Layer 7 of a small transformer language model trained on English Wikipedia (15 layers, counted from 0, width 128).
A neuron's activation on a vector x is GELU(weights . x + bias), where the dot is the dot product.

Input weights of the MLP neurons that the questions are about. A number n stands for (n - 500) times 0.00071.
n4 (bias -0.212): 553 638 393 469 489 526 584 459 364 562 561 291 338 489 643 433 306 504 408 701 602 579 609 267 526 463 557 459 359 317 149 528 357 731 724 663 388 392 337 524 549 531 406 406 639 808 492 454 590 702 654 592 489 462 400 395 477 332 563 392 578 397 653 641 532 757 507 522 534 524 480 476 343 471 674 593 425 344 560 355 520 682 565 575 775 619 628 406 368 571 553 364 710 562 775 741 447 614 565 424 295 368 534 677 601 362 492 425 377 585 565 436 664 298 488 462 340 528 427 309 330 484 512 464 593 372 606 462
n9 (bias -0.136): 542 915 553 481 474 743 475 522 537 401 424 500 676 589 447 623 522 396 522 112 312 504 749 437 366 588 602 313 408 470 604 434 427 751 435 277 362 385 391 496 582 728 534 489 529 585 442 298 653 633 507 569 434 353 431 338 508 481 485 463 445 496 578 485 437 496 591 522 466 516 344 781 507 359 549 676 597 394 602 554 601 229 386 598 555 343 384 594 542 531 399 572 584 431 637 500 612 170 573 383 590 458 311 617 685 688 435 526 441 529 565 731 337 398 329 523 432 488 466 558 586 429 634 629 634 631 325 341
n23 (bias -0.137): 249 188 318 588 529 500 510 471 352 283 496 562 504 550 588 541 735 771 535 424 514 418 414 597 382 377 500 403 350 664 546 418 248 336 559 541 588 400 634 504 486 367 557 317 455 403 489 657 439 500 371 535 493 706 269 552 452 482 486 702 582 362 612 496 530 295 448 614 363 364 392 519 561 666 532 552 529 489 534 292 523 618 379 797 649 555 507 511 482 398 507 527 668 293 354 427 572 595 485 645 569 618 395 372 330 402 442 540 273 496 555 468 500 520 584 646 689 489 245 574 598 568 662 455 660 707 680 569
n46 (bias -0.126): 556 685 417 323 618 684 276 516 351 736 405 559 384 504 463 604 632 566 511 322 453 519 496 531 683 527 559 430 546 811 531 91 431 462 605 516 616 492 382 410 737 379 418 527 561 646 424 500 277 107 504 404 343 484 636 486 376 743 364 801 368 441 557 241 537 460 610 648 559 508 626 554 392 810 516 395 684 642 764 553 441 254 468 500 485 692 512 516 351 405 582 371 424 580 639 472 437 565 500 603 468 528 389 647 682 418 584 382 397 261 540 629 578 511 480 480 417 479 591 316 385 421 601 297 414 549 647 579
n48 (bias -0.065): 274 496 668 256 716 535 719 588 226 567 329 391 508 336 478 554 675 489 155 395 454 630 618 577 523 376 403 343 764 409 755 460 526 635 330 706 508 710 492 532 595 567 281 558 470 516 575 621 512 469 369 395 571 550 508 465 177 574 747 580 511 341 388 348 399 527 493 561 304 451 368 211 405 237 678 535 481 670 488 533 471 556 590 444 447 429 458 303 429 407 565 786 336 283 547 430 542 357 645 430 558 725 636 576 441 488 496 504 577 515 398 489 530 522 336 531 620 504 438 553 290 654 697 533 523 413 512 484
n84 (bias -0.124): 645 678 592 476 492 564 546 512 321 382 476 512 536 441 605 631 622 662 659 408 448 401 543 607 504 329 796 263 738 543 500 699 411 404 573 680 480 534 496 293 535 713 353 314 477 607 610 294 555 440 540 527 233 444 666 271 496 415 512 449 351 448 537 387 387 528 469 445 591 254 521 597 538 611 839 317 452 580 454 385 268 561 516 475 676 634 576 471 178 367 353 403 476 488 363 605 290 659 783 696 380 594 480 488 508 546 770 568 525 742 411 567 480 687 209 633 228 363 637 550 429 634 471 435 295 594 595 460
n148 (bias -0.164): 729 366 468 492 531 488 492 383 566 293 421 508 408 326 496 599 539 457 367 473 437 306 430 240 59 363 575 523 521 666 550 342 523 447 440 692 313 410 398 366 693 580 621 523 712 536 508 318 465 342 348 489 443 653 444 465 305 765 423 477 477 496 508 302 246 488 523 554 461 652 496 748 556 459 453 460 531 410 590 410 601 635 559 569 723 524 641 484 720 790 648 558 524 325 461 611 698 977 599 453 575 612 582 516 335 418 421 594 290 550 445 636 415 640 480 575 571 443 622 549 455 730 448 493 485 625 407 717
n194 (bias -0.082): 531 512 346 492 687 306 414 512 508 401 425 457 718 550 621 687 585 496 656 461 625 485 261 372 488 549 375 318 362 515 404 504 557 224 384 592 631 880 352 451 627 580 317 554 296 420 536 512 430 646 574 842 402 437 571 437 540 453 608 489 535 257 411 465 459 441 757 588 531 512 708 430 374 586 477 420 585 527 791 687 521 391 445 350 354 432 558 614 388 361 407 289 512 606 555 615 566 747 595 496 657 628 394 545 612 773 516 344 574 271 551 365 473 438 417 654 488 659 614 599 211 578 572 321 616 412 670 358
n210 (bias -0.107): 833 595 527 187 359 572 548 477 481 307 439 500 624 357 675 568 560 658 426 572 652 586 387 402 369 581 557 504 553 522 489 563 574 507 438 453 461 580 648 555 489 504 156 515 493 516 438 481 643 485 674 681 607 549 512 473 717 308 463 779 567 447 531 358 214 535 581 391 568 595 387 484 590 628 614 597 485 782 484 482 341 642 261 389 530 330 417 764 352 425 314 560 408 364 431 581 458 500 531 447 511 760 656 520 523 397 642 530 356 742 600 602 485 429 284 623 374 607 515 456 440 368 267 279 695 274 421 569
n237 (bias -0.217): 613 395 561 296 347 448 136 576 400 443 326 347 386 615 379 489 460 683 453 677 359 532 512 448 579 578 448 616 757 290 591 575 391 648 619 500 475 692 424 292 595 558 388 508 290 223 406 500 528 492 556 731 383 411 256 446 602 541 555 520 571 653 662 666 298 634 527 504 328 757 487 428 675 307 572 594 312 448 643 739 401 454 748 412 528 557 693 563 381 462 312 389 443 523 261 476 400 394 590 428 778 475 569 454 294 303 459 240 702 295 537 743 357 413 561 504 391 559 666 449 697 492 479 485 381 393 612 638
n258 (bias -0.093): 411 906 500 597 519 641 452 496 271 345 696 600 508 492 511 715 545 534 396 416 588 666 458 417 632 493 561 360 390 628 474 603 530 467 250 539 504 402 294 373 655 339 386 356 322 803 551 581 508 458 473 563 359 649 341 524 512 276 703 253 380 627 674 670 552 469 485 617 458 484 537 411 569 647 511 496 663 312 688 401 660 438 655 456 508 411 275 560 414 185 447 245 515 526 639 736 405 578 558 462 473 406 274 782 426 651 620 561 476 724 384 405 545 615 469 589 496 464 369 519 540 516 383 456 658 351 516 604
n265 (bias -0.150): 437 613 556 702 500 510 661 521 347 266 609 570 670 576 572 634 658 390 615 514 598 686 503 569 373 595 524 483 597 472 304 594 622 416 446 407 202 573 497 721 524 550 431 462 449 493 525 345 566 598 462 391 558 594 599 538 773 518 431 415 586 402 298 496 577 542 426 648 417 387 489 614 474 403 448 653 465 535 562 460 451 671 532 624 363 198 535 714 596 427 497 371 666 422 549 277 590 422 461 308 629 561 314 438 479 584 588 768 537 602 426 438 538 330 557 496 626 434 401 558 613 493 514 473 669 582 251 205
n286 (bias -0.177): 539 636 512 327 346 473 511 431 558 578 752 496 418 637 166 655 458 607 676 411 616 553 466 458 515 440 326 466 665 424 492 588 493 422 563 374 218 636 577 520 706 571 515 680 313 611 516 457 511 488 588 384 664 411 320 379 504 348 606 304 447 566 659 609 403 774 485 511 393 589 447 577 296 411 350 461 351 597 282 356 687 500 496 520 360 437 423 500 595 476 350 402 679 601 741 660 477 417 602 303 430 453 701 600 717 536 477 454 674 779 438 538 546 482 156 274 485 560 644 376 564 561 492 357 595 362 204 655
n293 (bias -0.165): 442 650 504 581 449 439 542 593 450 650 816 678 342 546 568 493 447 493 521 493 615 268 397 675 621 409 619 436 527 468 301 369 402 514 736 511 566 352 525 822 390 507 407 360 357 786 622 212 507 605 428 479 490 525 467 387 320 518 486 518 418 359 616 515 526 368 671 656 439 349 585 409 370 420 345 386 471 417 489 524 422 590 558 218 546 599 666 440 666 425 392 580 372 332 394 515 407 496 526 536 355 489 623 620 663 293 434 385 261 504 529 611 681 571 416 522 406 602 478 426 353 553 802 521 689 396 440 591
n346 (bias -0.072): 390 656 553 471 460 609 438 496 645 389 321 622 657 488 481 466 656 408 390 390 285 376 344 420 276 461 618 391 375 628 584 454 449 704 111 579 356 450 399 357 608 591 528 391 347 458 512 508 693 296 254 476 496 362 311 594 648 660 524 564 564 553 358 598 445 594 723 452 605 551 465 555 450 496 589 570 440 232 504 543 740 508 389 420 480 475 411 824 674 466 460 521 353 319 782 783 448 784 771 281 675 488 573 508 583 542 496 609 351 326 545 688 320 580 356 553 537 551 451 646 487 611 529 334 856 234 555 651
n371 (bias -0.123): 447 412 524 537 233 661 823 424 609 438 663 427 381 296 618 705 420 444 610 634 630 720 324 367 188 634 289 600 690 776 572 546 610 343 388 517 566 674 451 563 216 454 669 468 543 542 562 688 605 651 323 685 449 443 422 529 488 467 703 448 588 573 726 680 356 434 543 496 589 415 371 406 665 465 609 376 484 528 411 648 456 570 496 728 556 418 423 534 355 517 540 624 717 492 427 504 673 236 430 520 524 661 281 563 625 445 471 661 237 385 566 476 225 652 197 631 455 403 569 488 639 589 463 450 432 795 617 492
n387 (bias -0.171): 725 484 653 465 368 508 438 286 376 365 656 325 296 593 603 614 612 545 404 606 477 556 421 470 265 323 424 650 512 410 328 469 364 544 481 593 346 399 455 637 582 616 609 545 500 539 523 542 466 294 613 478 438 364 646 534 604 710 626 556 571 466 156 363 563 868 383 254 255 797 536 448 614 536 251 396 729 519 536 507 675 489 511 358 637 573 519 520 446 334 609 552 618 577 572 649 617 496 500 360 546 693 712 594 302 520 676 621 460 652 546 403 634 479 431 416 671 409 267 529 445 552 369 565 418 364 426 599
n395 (bias -0.091): 272 652 390 285 274 402 437 381 333 530 346 383 567 669 713 620 213 432 613 460 372 450 626 616 579 663 566 406 597 701 637 511 341 697 511 440 596 570 540 526 435 530 511 486 535 643 463 445 460 482 543 436 482 693 792 627 481 478 493 475 432 504 387 813 489 208 623 403 540 595 488 258 645 612 671 663 218 474 477 517 539 357 434 538 589 381 605 417 526 599 652 354 253 330 393 482 710 461 459 595 533 515 595 598 493 451 412 420 657 482 478 410 608 435 393 515 482 584 548 571 511 301 351 403 385 339 372 449
n401 (bias -0.081): 576 403 579 398 543 561 528 646 575 602 280 586 846 659 641 513 429 486 396 715 353 617 723 440 263 598 636 479 447 429 581 608 372 555 471 419 438 254 339 526 578 507 528 543 510 500 478 431 550 558 539 378 597 332 826 461 424 594 549 454 697 586 622 431 399 758 282 384 375 665 485 609 500 445 303 350 415 400 380 335 519 428 569 534 486 551 554 333 752 575 714 451 579 528 406 569 472 308 511 482 500 555 662 392 507 537 460 279 372 465 659 486 655 507 572 402 482 321 471 576 328 248 460 517 496 427 493 702
n457 (bias -0.111): 508 480 492 356 617 527 398 512 215 604 437 488 384 573 415 588 365 155 180 657 657 550 399 430 589 500 473 488 513 361 686 488 466 462 524 247 484 313 516 614 481 327 473 597 280 605 608 504 422 630 757 393 413 516 568 489 472 346 708 393 646 528 630 583 381 432 761 512 582 726 567 422 333 293 441 428 263 724 759 425 563 586 480 626 469 556 598 683 592 565 106 566 453 599 595 421 745 458 568 422 488 540 492 435 612 329 445 344 689 642 651 558 322 401 464 353 551 741 457 530 373 463 528 444 446 227 334 539
n467 (bias -0.233): 374 508 536 349 625 412 392 448 384 496 524 718 357 429 663 579 532 385 648 693 460 468 484 420 591 625 512 628 470 492 310 291 243 317 459 327 369 558 488 604 516 537 668 456 589 645 410 276 468 354 332 688 578 665 435 478 390 402 543 374 453 758 612 772 475 353 317 263 544 378 466 517 682 461 372 668 548 601 610 454 396 350 353 718 484 422 612 613 377 462 356 330 545 282 557 435 624 543 704 303 605 455 641 696 764 454 269 572 681 469 829 464 516 575 496 362 670 848 455 488 752 344 418 381 611 220 562 597
n472 (bias -0.131): 395 504 446 551 600 435 485 504 708 445 457 624 484 454 235 323 470 363 403 589 396 523 550 408 847 613 616 228 409 561 352 344 358 657 662 571 496 912 431 568 435 516 538 665 481 635 429 391 580 446 527 609 433 643 539 348 853 293 485 511 496 535 329 745 633 465 474 511 400 318 607 467 573 496 323 579 400 249 387 693 641 741 668 367 473 555 612 624 709 556 704 467 512 268 360 461 607 613 621 450 597 441 620 520 409 291 609 604 577 560 504 584 359 561 578 496 415 544 473 762 581 541 496 438 454 595 356 333
n474 (bias -0.068): 858 623 554 540 253 336 355 528 575 402 370 525 580 415 422 611 525 404 493 425 554 589 688 376 440 469 536 450 251 546 758 504 542 535 566 588 434 213 436 329 542 551 796 400 576 544 548 355 514 482 343 493 399 464 387 375 602 413 465 374 496 518 522 601 406 584 507 684 493 609 557 594 680 466 403 452 667 583 477 548 473 493 634 403 620 679 393 634 669 541 632 314 616 465 522 493 671 469 420 600 597 339 597 571 640 575 258 546 579 591 330 543 482 584 387 496 414 384 749 517 627 353 105 606 666 485 519 446
n505 (bias -0.179): 425 500 406 679 429 407 640 611 474 515 526 639 561 478 549 472 371 419 416 111 537 537 507 493 271 376 174 500 727 482 725 438 276 359 645 592 546 685 567 504 585 308 600 504 243 431 645 375 533 538 504 551 413 507 322 339 515 644 584 485 489 440 384 470 383 473 392 485 608 609 496 409 500 435 332 591 526 466 590 468 500 593 538 578 529 717 683 725 469 395 258 441 583 337 504 371 533 213 568 601 770 435 459 543 343 698 149 429 641 434 455 567 622 591 595 360 560 636 500 300 539 414 542 507 308 573 392 624
n509 (bias -0.067): 383 539 273 325 294 683 511 329 642 470 715 786 527 430 613 451 474 622 500 489 515 337 381 723 489 595 380 437 540 526 385 535 587 253 768 738 382 529 425 527 544 819 604 459 620 461 550 557 645 413 515 693 500 571 424 561 565 602 614 592 577 492 264 489 426 382 543 386 452 543 444 528 493 611 451 458 303 594 567 576 617 612 508 461 397 466 429 403 473 504 590 472 659 496 564 322 381 661 732 215 440 546 346 496 454 551 663 541 693 709 595 519 164 458 663 284 338 449 511 511 347 713 489 343 574 312 655 587

Each question shows a token from some text and the vector x that enters the MLP there. A number n stands for (n - 500) times 0.014.

",": 434 431 553 516 499 464 377 521 591 497 622 529 711 625 556 396 526 513 661 246 514 485 430 469 542 499 488 596 313 384 543 424 552 501 475 429 508 331 585 565 279 452 256 578 638 457 700 341 601 492 572 362 625 579 559 790 446 364 390 418 441 463 657 493 462 581 517 521 606 584 441 438 356 382 531 574 573 501 534 418 537 389 450 263 354 569 545 572 495 452 580 545 318 514 502 430 307 659 428 565 615 464 512 401 506 498 347 505 494 585 551 421 428 536 425 563 552 568 525 427 582 553 583 651 495 598 545 504
Which of these neurons fires most? n293

"ian": 487 451 466 303 573 424 395 522 779 532 624 446 616 338 692 311 509 574 479 579 496 592 526 587 576 351 474 541 410 436 536 630 526 524 297 342 545 408 508 585 491 488 352 484 520 622 615 582 608 482 474 388 509 503 502 656 483 558 469 550 164 455 541 543 632 408 376 470 518 459 562 473 445 487 541 504 559 613 387 311 658 350 543 429 396 482 421 516 399 599 676 576 410 465 614 454 299 590 307 509 658 490 575 448 626 461 480 492 522 548 358 493 311 475 553 600 659 587 527 445 560 546 423 653 276 513 530 494
Which of these neurons fires most? n48

"g": 515 326 513 470 642 284 419 574 630 606 472 512 525 358 530 200 571 456 574 310 550 742 396 440 506 441 425 560 459 380 307 383 607 579 399 356 441 511 464 497 484 575 391 529 555 624 861 540 544 554 562 569 750 403 505 598 494 656 380 503 497 384 565 651 404 328 608 474 485 486 645 418 400 452 438 482 609 447 381 443 424 333 483 427 383 557 477 632 510 613 575 582 368 745 666 441 526 414 530 585 693 397 506 390 485 551 445 469 543 523 453 418 425 664 511 543 474 382 555 416 467 642 564 725 345 483 485 525
The three highest activations, in order: n194, n505, n48

"o": 517 302 452 406 632 382 338 562 610 584 442 451 666 511 536 360 554 529 680 486 511 711 469 644 612 373 475 478 245 345 490 436 645 646 427 530 498 417 643 523 313 407 500 477 560 505 776 557 732 434 558 518 603 442 489 706 468 543 391 360 472 561 419 579 647 489 468 514 579 402 508 337 322 571 654 464 417 553 598 473 596 400 434 483 225 530 425 546 470 521 557 575 416 562 518 462 510 456 476 502 733 465 516 383 535 616 440 523 371 440 326 287 499 570 389 544 581 538 622 513 432 583 424 565 493 356 461 513
Which of these neurons fires most? n194

" after": 496 427 529 423 465 478 377 440 542 667 622 295 492 614 660 629 560 488 606 428 367 475 397 514 451 393 393 704 450 591 414 453 562 472 413 310 554 597 537 452 433 426 298 513 566 568 624 490 497 496 411 291 580 406 508 787 595 570 462 558 613 515 596 498 552 560 395 395 627 462 515 555 462 431 499 597 643 375 541 408 482 332 485 344 365 486 470 418 469 449 733 525 462 545 585 439 440 548 394 464 659 415 564 449 573 541 468 591 578 559 521 439 323 550 439 651 667 618 439 446 579 514 494 501 336 456 617 397
Which neuron fires most, and how strongly? n387, at about 1.4

" te": 523 230 528 518 620 403 469 579 496 597 593 169 548 393 528 334 455 472 727 658 453 566 496 611 592 481 505 495 340 390 440 385 581 531 499 475 473 467 538 508 419 506 451 472 575 662 612 496 614 434 615 564 548 513 492 778 491 435 478 303 486 416 526 617 464 522 298 392 511 402 396 582 269 513 494 530 456 443 465 443 508 456 494 357 421 591 436 542 420 591 643 445 409 618 466 554 477 524 638 484 721 480 360 438 566 706 308 452 543 443 341 425 397 594 733 457 490 595 578 485 615 469 487 696 550 642 420 413
Which of these neurons fires most? n4

" se": 580 415 498 473 473 464 421 598 547 609 654 419 663 380 610 391 526 550 724 502 359 609 521 594 640 532 476 503 419 382 492 609 589 534 492 448 399 517 535 604 364 558 266 433 443 586 637 411 507 455 559 458 624 545 517 824 362 606 453 407 357 426 475 423 515 448 259 353 542 428 415 607 286 545 665 480 374 557 537 352 600 374 449 405 350 461 517 492 490 559 655 618 396 673 460 400 496 506 545 585 600 483 362 372 528 540 544 426 515 484 206 481 427 632 558 382 586 548 477 488 553 613 554 643 435 534 518 540
The three highest activations, in order: n509, n265, n48

" with": 553 412 528 430 488 476 292 535 627 688 578 273 646 507 626 673 536 506 640 536 431 575 390 621 462 348 606 624 348 596 350 480 577 397 339 417 585 600 543 608 409 468 336 498 626 532 706 382 464 471 497 395 733 605 463 699 514 452 298 553 453 491 543 428 554 517 361 493 609 553 467 540 345 375 532 630 608 428 567 425 500 464 529 445 401 448 587 506 476 447 663 551 358 620 472 345 469 665 345 437 566 451 494 351 461 496 366 495 542 577 491 442 366 507 540 572 574 479 434 488 627 473 436 529 311 501 538 520
Which neuron fires most, and how strongly? n265, at about 0.86

"a": 456 391 529 620 467 478 381 622 719 577 551 415 528 375 589 551 476 389 559 607 559 659 418 675 662 399 474 402 262 386 362 563 596 555 433 435 594 263 614 469 351 381 426 504 517 441 628 487 626 591 769 423 532 546 528 623 560 561 382 343 383 457 557 508 426 351 380 509 568 500 402 316 377 385 611 475 509 440 526 366 531 463 540 481 340 508 456 606 475 483 568 567 406 483 406 599 476 492 346 656 712 322 543 402 498 677 498 515 515 486 523 398 359 802 501 540 492 552 631 399 609 617 474 613 425 578 480 519
The three highest activations, in order: n474, n371, n258

"m": 589 344 464 353 485 610 413 467 610 489 466 481 511 422 526 255 609 492 706 336 636 679 508 649 632 455 341 510 132 296 399 497 620 576 518 458 523 360 347 497 619 557 385 560 524 712 656 526 505 492 628 470 609 497 415 712 499 375 428 548 379 597 512 442 458 345 422 500 600 527 548 504 452 428 618 479 412 471 465 443 448 509 659 436 512 530 567 599 340 632 605 567 439 443 396 428 473 521 492 572 454 355 536 502 428 569 367 464 513 584 445 548 373 581 494 622 560 602 599 314 455 630 522 579 400 541 464 660
Which of these neurons fires most? n4

"ing": 550 411 572 387 640 495 500 533 595 584 544 585 544 345 562 199 496 589 478 575 407 605 373 616 663 389 534 550 240 413 354 483 469 482 499 284 594 578 567 571 391 464 236 610 623 431 648 535 596 389 572 441 588 520 422 664 583 452 285 381 426 473 511 595 535 408 385 612 604 458 547 427 456 379 513 577 459 496 517 208 535 518 642 474 285 428 422 467 369 461 607 524 511 509 645 579 507 545 401 521 695 463 465 387 459 587 554 559 377 520 544 343 391 579 658 516 474 459 564 644 559 562 485 603 410 525 530 553
Which of these neurons fires most? n472

" is": 534 380 512 446 549 524 409 375 504 645 489 427 563 503 689 404 423 416 764 481 426 587 624 528 570 510 528 652 342 526 433 459 436 414 356 439 518 460 501 553 379 629 302 523 577 542 747 450 495 527 540 473 567 684 576 754 533 444 421 495 360 416 591 484 526 632 327 515 619 464 316 427 358 338 463 597 523 509 605 402 417 403 589 262 473 369 525 543 493 471 507 612 283 659 555 396 399 661 390 559 580 448 466 458 495 595 492 412 493 570 510 503 333 632 403 506 619 535 504 603 645 545 458 526 391 519 483 522
Which of these neurons fires most? n395

" A": 482 113 428 430 510 534 441 426 574 580 585 517 693 428 536 466 478 492 622 538 387 462 369 616 641 350 503 579 462 411 415 418 619 462 442 402 357 361 453 476 438 514 420 408 562 474 725 521 657 538 663 500 625 465 500 896 387 606 385 479 394 457 526 437 464 518 323 471 577 628 383 552 316 444 574 521 552 530 609 397 506 487 524 401 391 579 400 577 364 387 655 570 408 637 447 540 424 580 413 578 560 523 548 515 602 580 470 517 557 659 366 558 364 618 509 497 423 481 496 455 546 621 578 677 402 478 370 590
Which of these neurons fires most? n509

"es": 605 355 498 532 505 498 498 470 434 582 499 429 344 340 543 244 610 628 664 498 487 807 735 631 620 509 409 541 413 333 495 491 650 422 444 382 560 346 597 528 386 494 470 543 390 515 594 516 510 602 607 534 576 562 472 779 570 405 467 311 529 411 534 692 391 433 289 470 546 435 352 514 465 373 512 564 504 564 558 372 528 376 411 362 338 347 484 395 516 536 603 637 323 510 525 633 491 488 448 563 671 361 427 613 465 602 492 582 422 501 409 505 504 585 536 418 480 611 560 484 647 580 509 547 318 534 552 372
The two highest activations, in order: n371, n265

"ision": 543 377 642 497 519 368 252 552 767 474 583 431 589 368 531 361 463 521 580 531 463 546 458 472 664 429 390 446 396 381 347 386 517 463 659 204 673 344 503 425 402 429 290 481 484 388 577 621 633 491 656 404 502 548 501 710 602 500 479 396 436 457 539 476 654 386 327 479 534 623 493 424 402 355 553 554 580 356 522 336 594 505 575 498 437 423 428 499 425 576 508 557 401 643 496 548 513 537 504 621 702 462 477 454 406 681 495 528 441 578 485 425 444 685 575 563 465 653 599 423 585 698 504 497 354 615 493 525
Which neuron fires most, and how strongly? n237, at about 0.15

" (": 553 309 450 563 466 510 300 468 648 485 443 346 683 493 614 364 606 539 561 494 480 541 458 528 651 472 538 642 350 526 478 432 477 500 469 435 517 444 496 570 393 482 416 596 675 475 523 385 532 578 570 495 591 488 529 904 545 443 355 464 328 446 578 454 533 370 265 526 728 457 321 458 376 537 510 516 678 425 520 503 501 271 447 434 434 548 562 505 475 388 562 528 423 704 395 418 429 557 371 603 560 519 539 427 513 557 369 578 547 581 365 501 261 711 487 588 562 525 440 498 433 492 590 626 345 582 702 511
Which neuron fires most, and how strongly? n23, at about 0.72

"is": 488 465 476 434 516 451 515 410 491 581 415 433 572 449 583 322 667 501 624 475 503 715 572 749 577 324 436 488 403 144 459 430 549 558 400 442 436 300 554 366 459 384 359 799 624 578 609 589 558 425 429 425 593 357 552 659 543 467 480 380 287 468 575 627 611 463 352 473 595 554 477 339 402 379 501 558 563 515 483 533 634 410 519 459 346 514 403 450 392 622 545 565 526 695 477 615 507 618 406 592 620 419 511 610 521 638 564 480 305 684 413 293 513 510 520 472 598 570 430 535 471 547 599 374 424 538 577 468
Which neuron fires most, and how strongly? n48, at about 1.1

" and": 519 476 531 415 539 449 343 546 509 594 577 378 680 510 591 422 451 484 637 441 434 528 602 498 571 317 430 571 348 537 463 434 636 457 454 343 618 429 521 679 189 612 391 588 670 537 707 318 519 505 649 468 580 557 488 671 476 368 311 565 336 489 487 424 480 467 407 562 630 505 532 443 408 431 607 598 639 436 465 304 593 413 444 342 377 458 512 526 377 502 497 464 480 597 471 666 442 488 446 540 564 567 446 482 511 542 378 634 490 616 502 416 407 467 394 535 656 455 512 495 582 503 525 693 395 485 495 679
The two highest activations, in order: n9, n210

"h": 480 401 559 407 495 330 398 565 545 645 510 527 632 467 466 419 445 454 511 433 548 804 429 468 603 381 485 601 315 286 375 516 557 544 299 439 639 368 508 567 532 371 282 454 613 404 621 678 533 488 709 418 462 501 368 698 528 459 392 410 523 506 613 498 475 389 465 465 590 617 533 496 427 404 627 517 646 497 351 465 446 225 543 409 345 595 510 598 467 613 670 584 420 564 418 493 428 549 449 669 544 464 478 305 536 510 544 543 493 547 603 411 469 584 606 610 483 515 564 560 403 452 505 585 605 405 639 345
The two highest activations, in order: n194, n401

"ag": 542 395 526 428 557 443 439 591 475 599 565 513 648 277 515 294 461 570 477 432 545 614 573 621 566 407 304 470 358 112 546 625 634 601 385 383 427 637 422 500 451 518 369 564 527 446 709 600 440 464 423 503 496 486 452 740 469 657 466 463 507 562 479 528 552 432 465 642 534 550 529 434 393 436 462 569 506 570 382 534 523 306 340 499 419 554 498 577 447 567 645 566 456 625 542 443 448 437 405 574 637 379 522 393 396 568 333 471 457 535 434 441 452 784 451 615 590 382 502 406 542 660 532 609 280 521 725 590
Which neuron fires most, and how strongly? n48, at about 2.4

"i": 579 332 502 458 679 292 359 488 481 622 507 527 592 281 443 234 535 467 510 503 543 670 518 536 552 382 524 512 285 318 453 558 655 490 359 442 496 473 587 579 453 553 572 678 481 505 862 540 651 559 447 404 592 290 521 681 428 538 466 333 267 547 602 470 515 471 427 457 573 462 538 408 394 530 703 436 460 530 524 472 566 335 490 346 288 547 412 607 334 490 522 596 446 599 555 426 481 630 418 558 611 447 554 402 497 645 451 443 516 582 345 407 422 563 544 686 437 531 545 382 541 678 538 615 562 467 535 540
Which neuron fires most, and how strongly? n194, at about 1.1

"5": 558 337 372 474 499 442 345 517 617 453 533 439 738 269 525 302 505 528 640 526 467 537 559 638 474 390 398 590 320 589 407 507 562 587 469 387 711 454 555 481 305 558 457 525 597 565 578 640 485 514 600 462 758 520 441 618 547 432 398 429 391 556 468 534 462 512 376 544 768 543 404 504 382 482 397 481 455 395 524 452 439 374 445 301 442 676 451 628 514 483 581 629 335 541 538 411 431 565 406 476 553 422 354 396 598 523 507 480 524 601 456 367 444 657 450 558 558 532 522 411 644 416 492 813 453 623 610 468
Which of these neurons fires most? n474

":": 457 396 431 588 589 586 406 567 545 507 521 349 544 581 472 453 375 529 537 441 433 703 607 522 506 367 326 541 414 387 464 440 566 493 384 506 454 323 493 558 316 441 380 501 618 472 602 473 528 563 598 437 661 633 459 759 472 400 255 405 425 360 604 583 400 433 417 628 636 555 502 421 476 421 548 595 511 388 442 456 507 311 504 371 454 511 456 558 459 387 673 552 406 635 573 456 455 738 443 533 667 471 503 403 548 655 433 530 474 656 555 449 362 468 379 608 467 562 488 528 755 555 547 804 414 585 467 469
Which of these neurons fires most? n9

"9": 588 395 433 519 668 402 376 613 725 556 460 474 681 343 453 169 587 474 567 325 391 603 394 626 486 487 429 485 457 509 453 525 446 591 528 257 656 450 498 505 300 408 434 600 639 484 590 681 625 572 641 496 476 513 624 687 536 491 454 506 321 428 427 526 595 424 316 564 620 516 364 480 290 527 517 522 515 468 468 527 415 268 523 350 493 589 398 537 472 495 646 494 448 599 540 479 464 680 418 617 661 445 501 357 455 490 439 569 424 514 419 421 547 726 487 589 579 490 430 500 435 406 643 627 301 535 616 521
Which of these neurons fires most? n46

" =\n\n": 519 519 448 506 501 534 396 354 488 548 530 439 561 475 504 462 403 463 594 398 606 487 528 644 668 618 684 656 277 481 517 408 492 464 449 395 489 381 457 486 390 342 375 436 694 524 523 502 494 635 406 616 531 617 403 897 456 494 215 499 344 401 541 475 550 590 307 543 587 465 380 460 458 333 645 642 553 490 510 493 453 424 596 231 444 483 447 447 430 520 529 430 401 507 556 412 471 492 455 395 622 464 530 448 598 717 530 461 573 580 394 445 392 624 571 578 548 619 440 517 572 497 599 668 520 532 529 500
Which neuron fires most, and how strongly? n258, at about 0.91

" of": 580 485 534 411 473 441 338 537 613 598 586 463 590 551 579 624 449 535 683 495 476 599 528 566 491 324 499 602 258 589 309 561 552 449 400 412 644 475 533 541 388 491 334 469 510 581 751 396 480 571 591 480 570 535 473 773 554 345 330 459 428 418 536 438 505 475 389 534 580 483 355 457 376 400 521 520 649 366 492 325 537 372 413 336 375 471 519 589 390 375 605 649 539 348 475 418 495 653 411 690 682 583 531 409 599 464 381 542 597 600 448 367 458 513 328 493 515 609 559 453 483 541 445 691 488 559 628 499
Which of these neurons fires most? n194

"and": 499 380 522 573 498 530 410 541 699 592 603 488 447 439 661 436 656 507 569 568 383 585 568 542 596 447 437 463 558 401 488 528 528 428 594 370 651 420 426 490 449 570 366 538 491 564 699 622 601 438 731 352 658 430 467 776 490 521 399 465 426 504 601 429 348 418 444 415 708 444 478 509 366 397 618 605 347 446 352 511 421 439 462 418 515 598 513 541 501 611 423 630 383 658 403 509 495 386 330 374 650 427 456 517 630 613 353 505 348 437 405 400 532 692 540 512 385 464 533 438 487 592 392 630 402 546 590 328
Which of these neurons fires most? n371

"f": 706 340 535 482 513 549 513 389 737 596 485 499 718 451 582 374 423 355 575 489 411 399 508 433 547 569 488 591 185 438 394 520 611 475 526 508 634 471 506 524 401 573 457 487 594 409 483 451 668 474 532 482 565 550 421 794 433 485 255 459 403 571 477 573 372 348 518 305 637 463 457 428 390 481 584 585 471 591 533 487 374 522 593 389 395 539 567 551 553 599 492 635 497 572 515 519 473 541 491 508 536 462 553 586 438 550 507 545 331 371 239 510 510 657 553 504 497 350 484 404 645 567 460 503 290 528 565 477
Which of these neurons fires most? n148

"ot": 621 317 512 526 618 507 370 494 717 597 473 428 654 395 609 244 520 400 590 592 532 625 577 641 437 470 489 460 413 198 392 509 591 532 469 265 389 377 479 460 393 434 374 670 457 338 802 603 478 561 627 430 666 532 479 674 539 620 474 425 347 473 514 539 547 513 409 551 569 478 417 518 307 480 587 511 565 572 486 406 502 276 559 437 487 591 573 573 582 526 436 516 368 639 691 469 445 507 411 525 496 588 515 523 519 478 241 445 426 534 413 524 520 795 427 592 424 576 512 522 544 646 339 371 398 466 501 562
The two highest activations, in order: n401, n457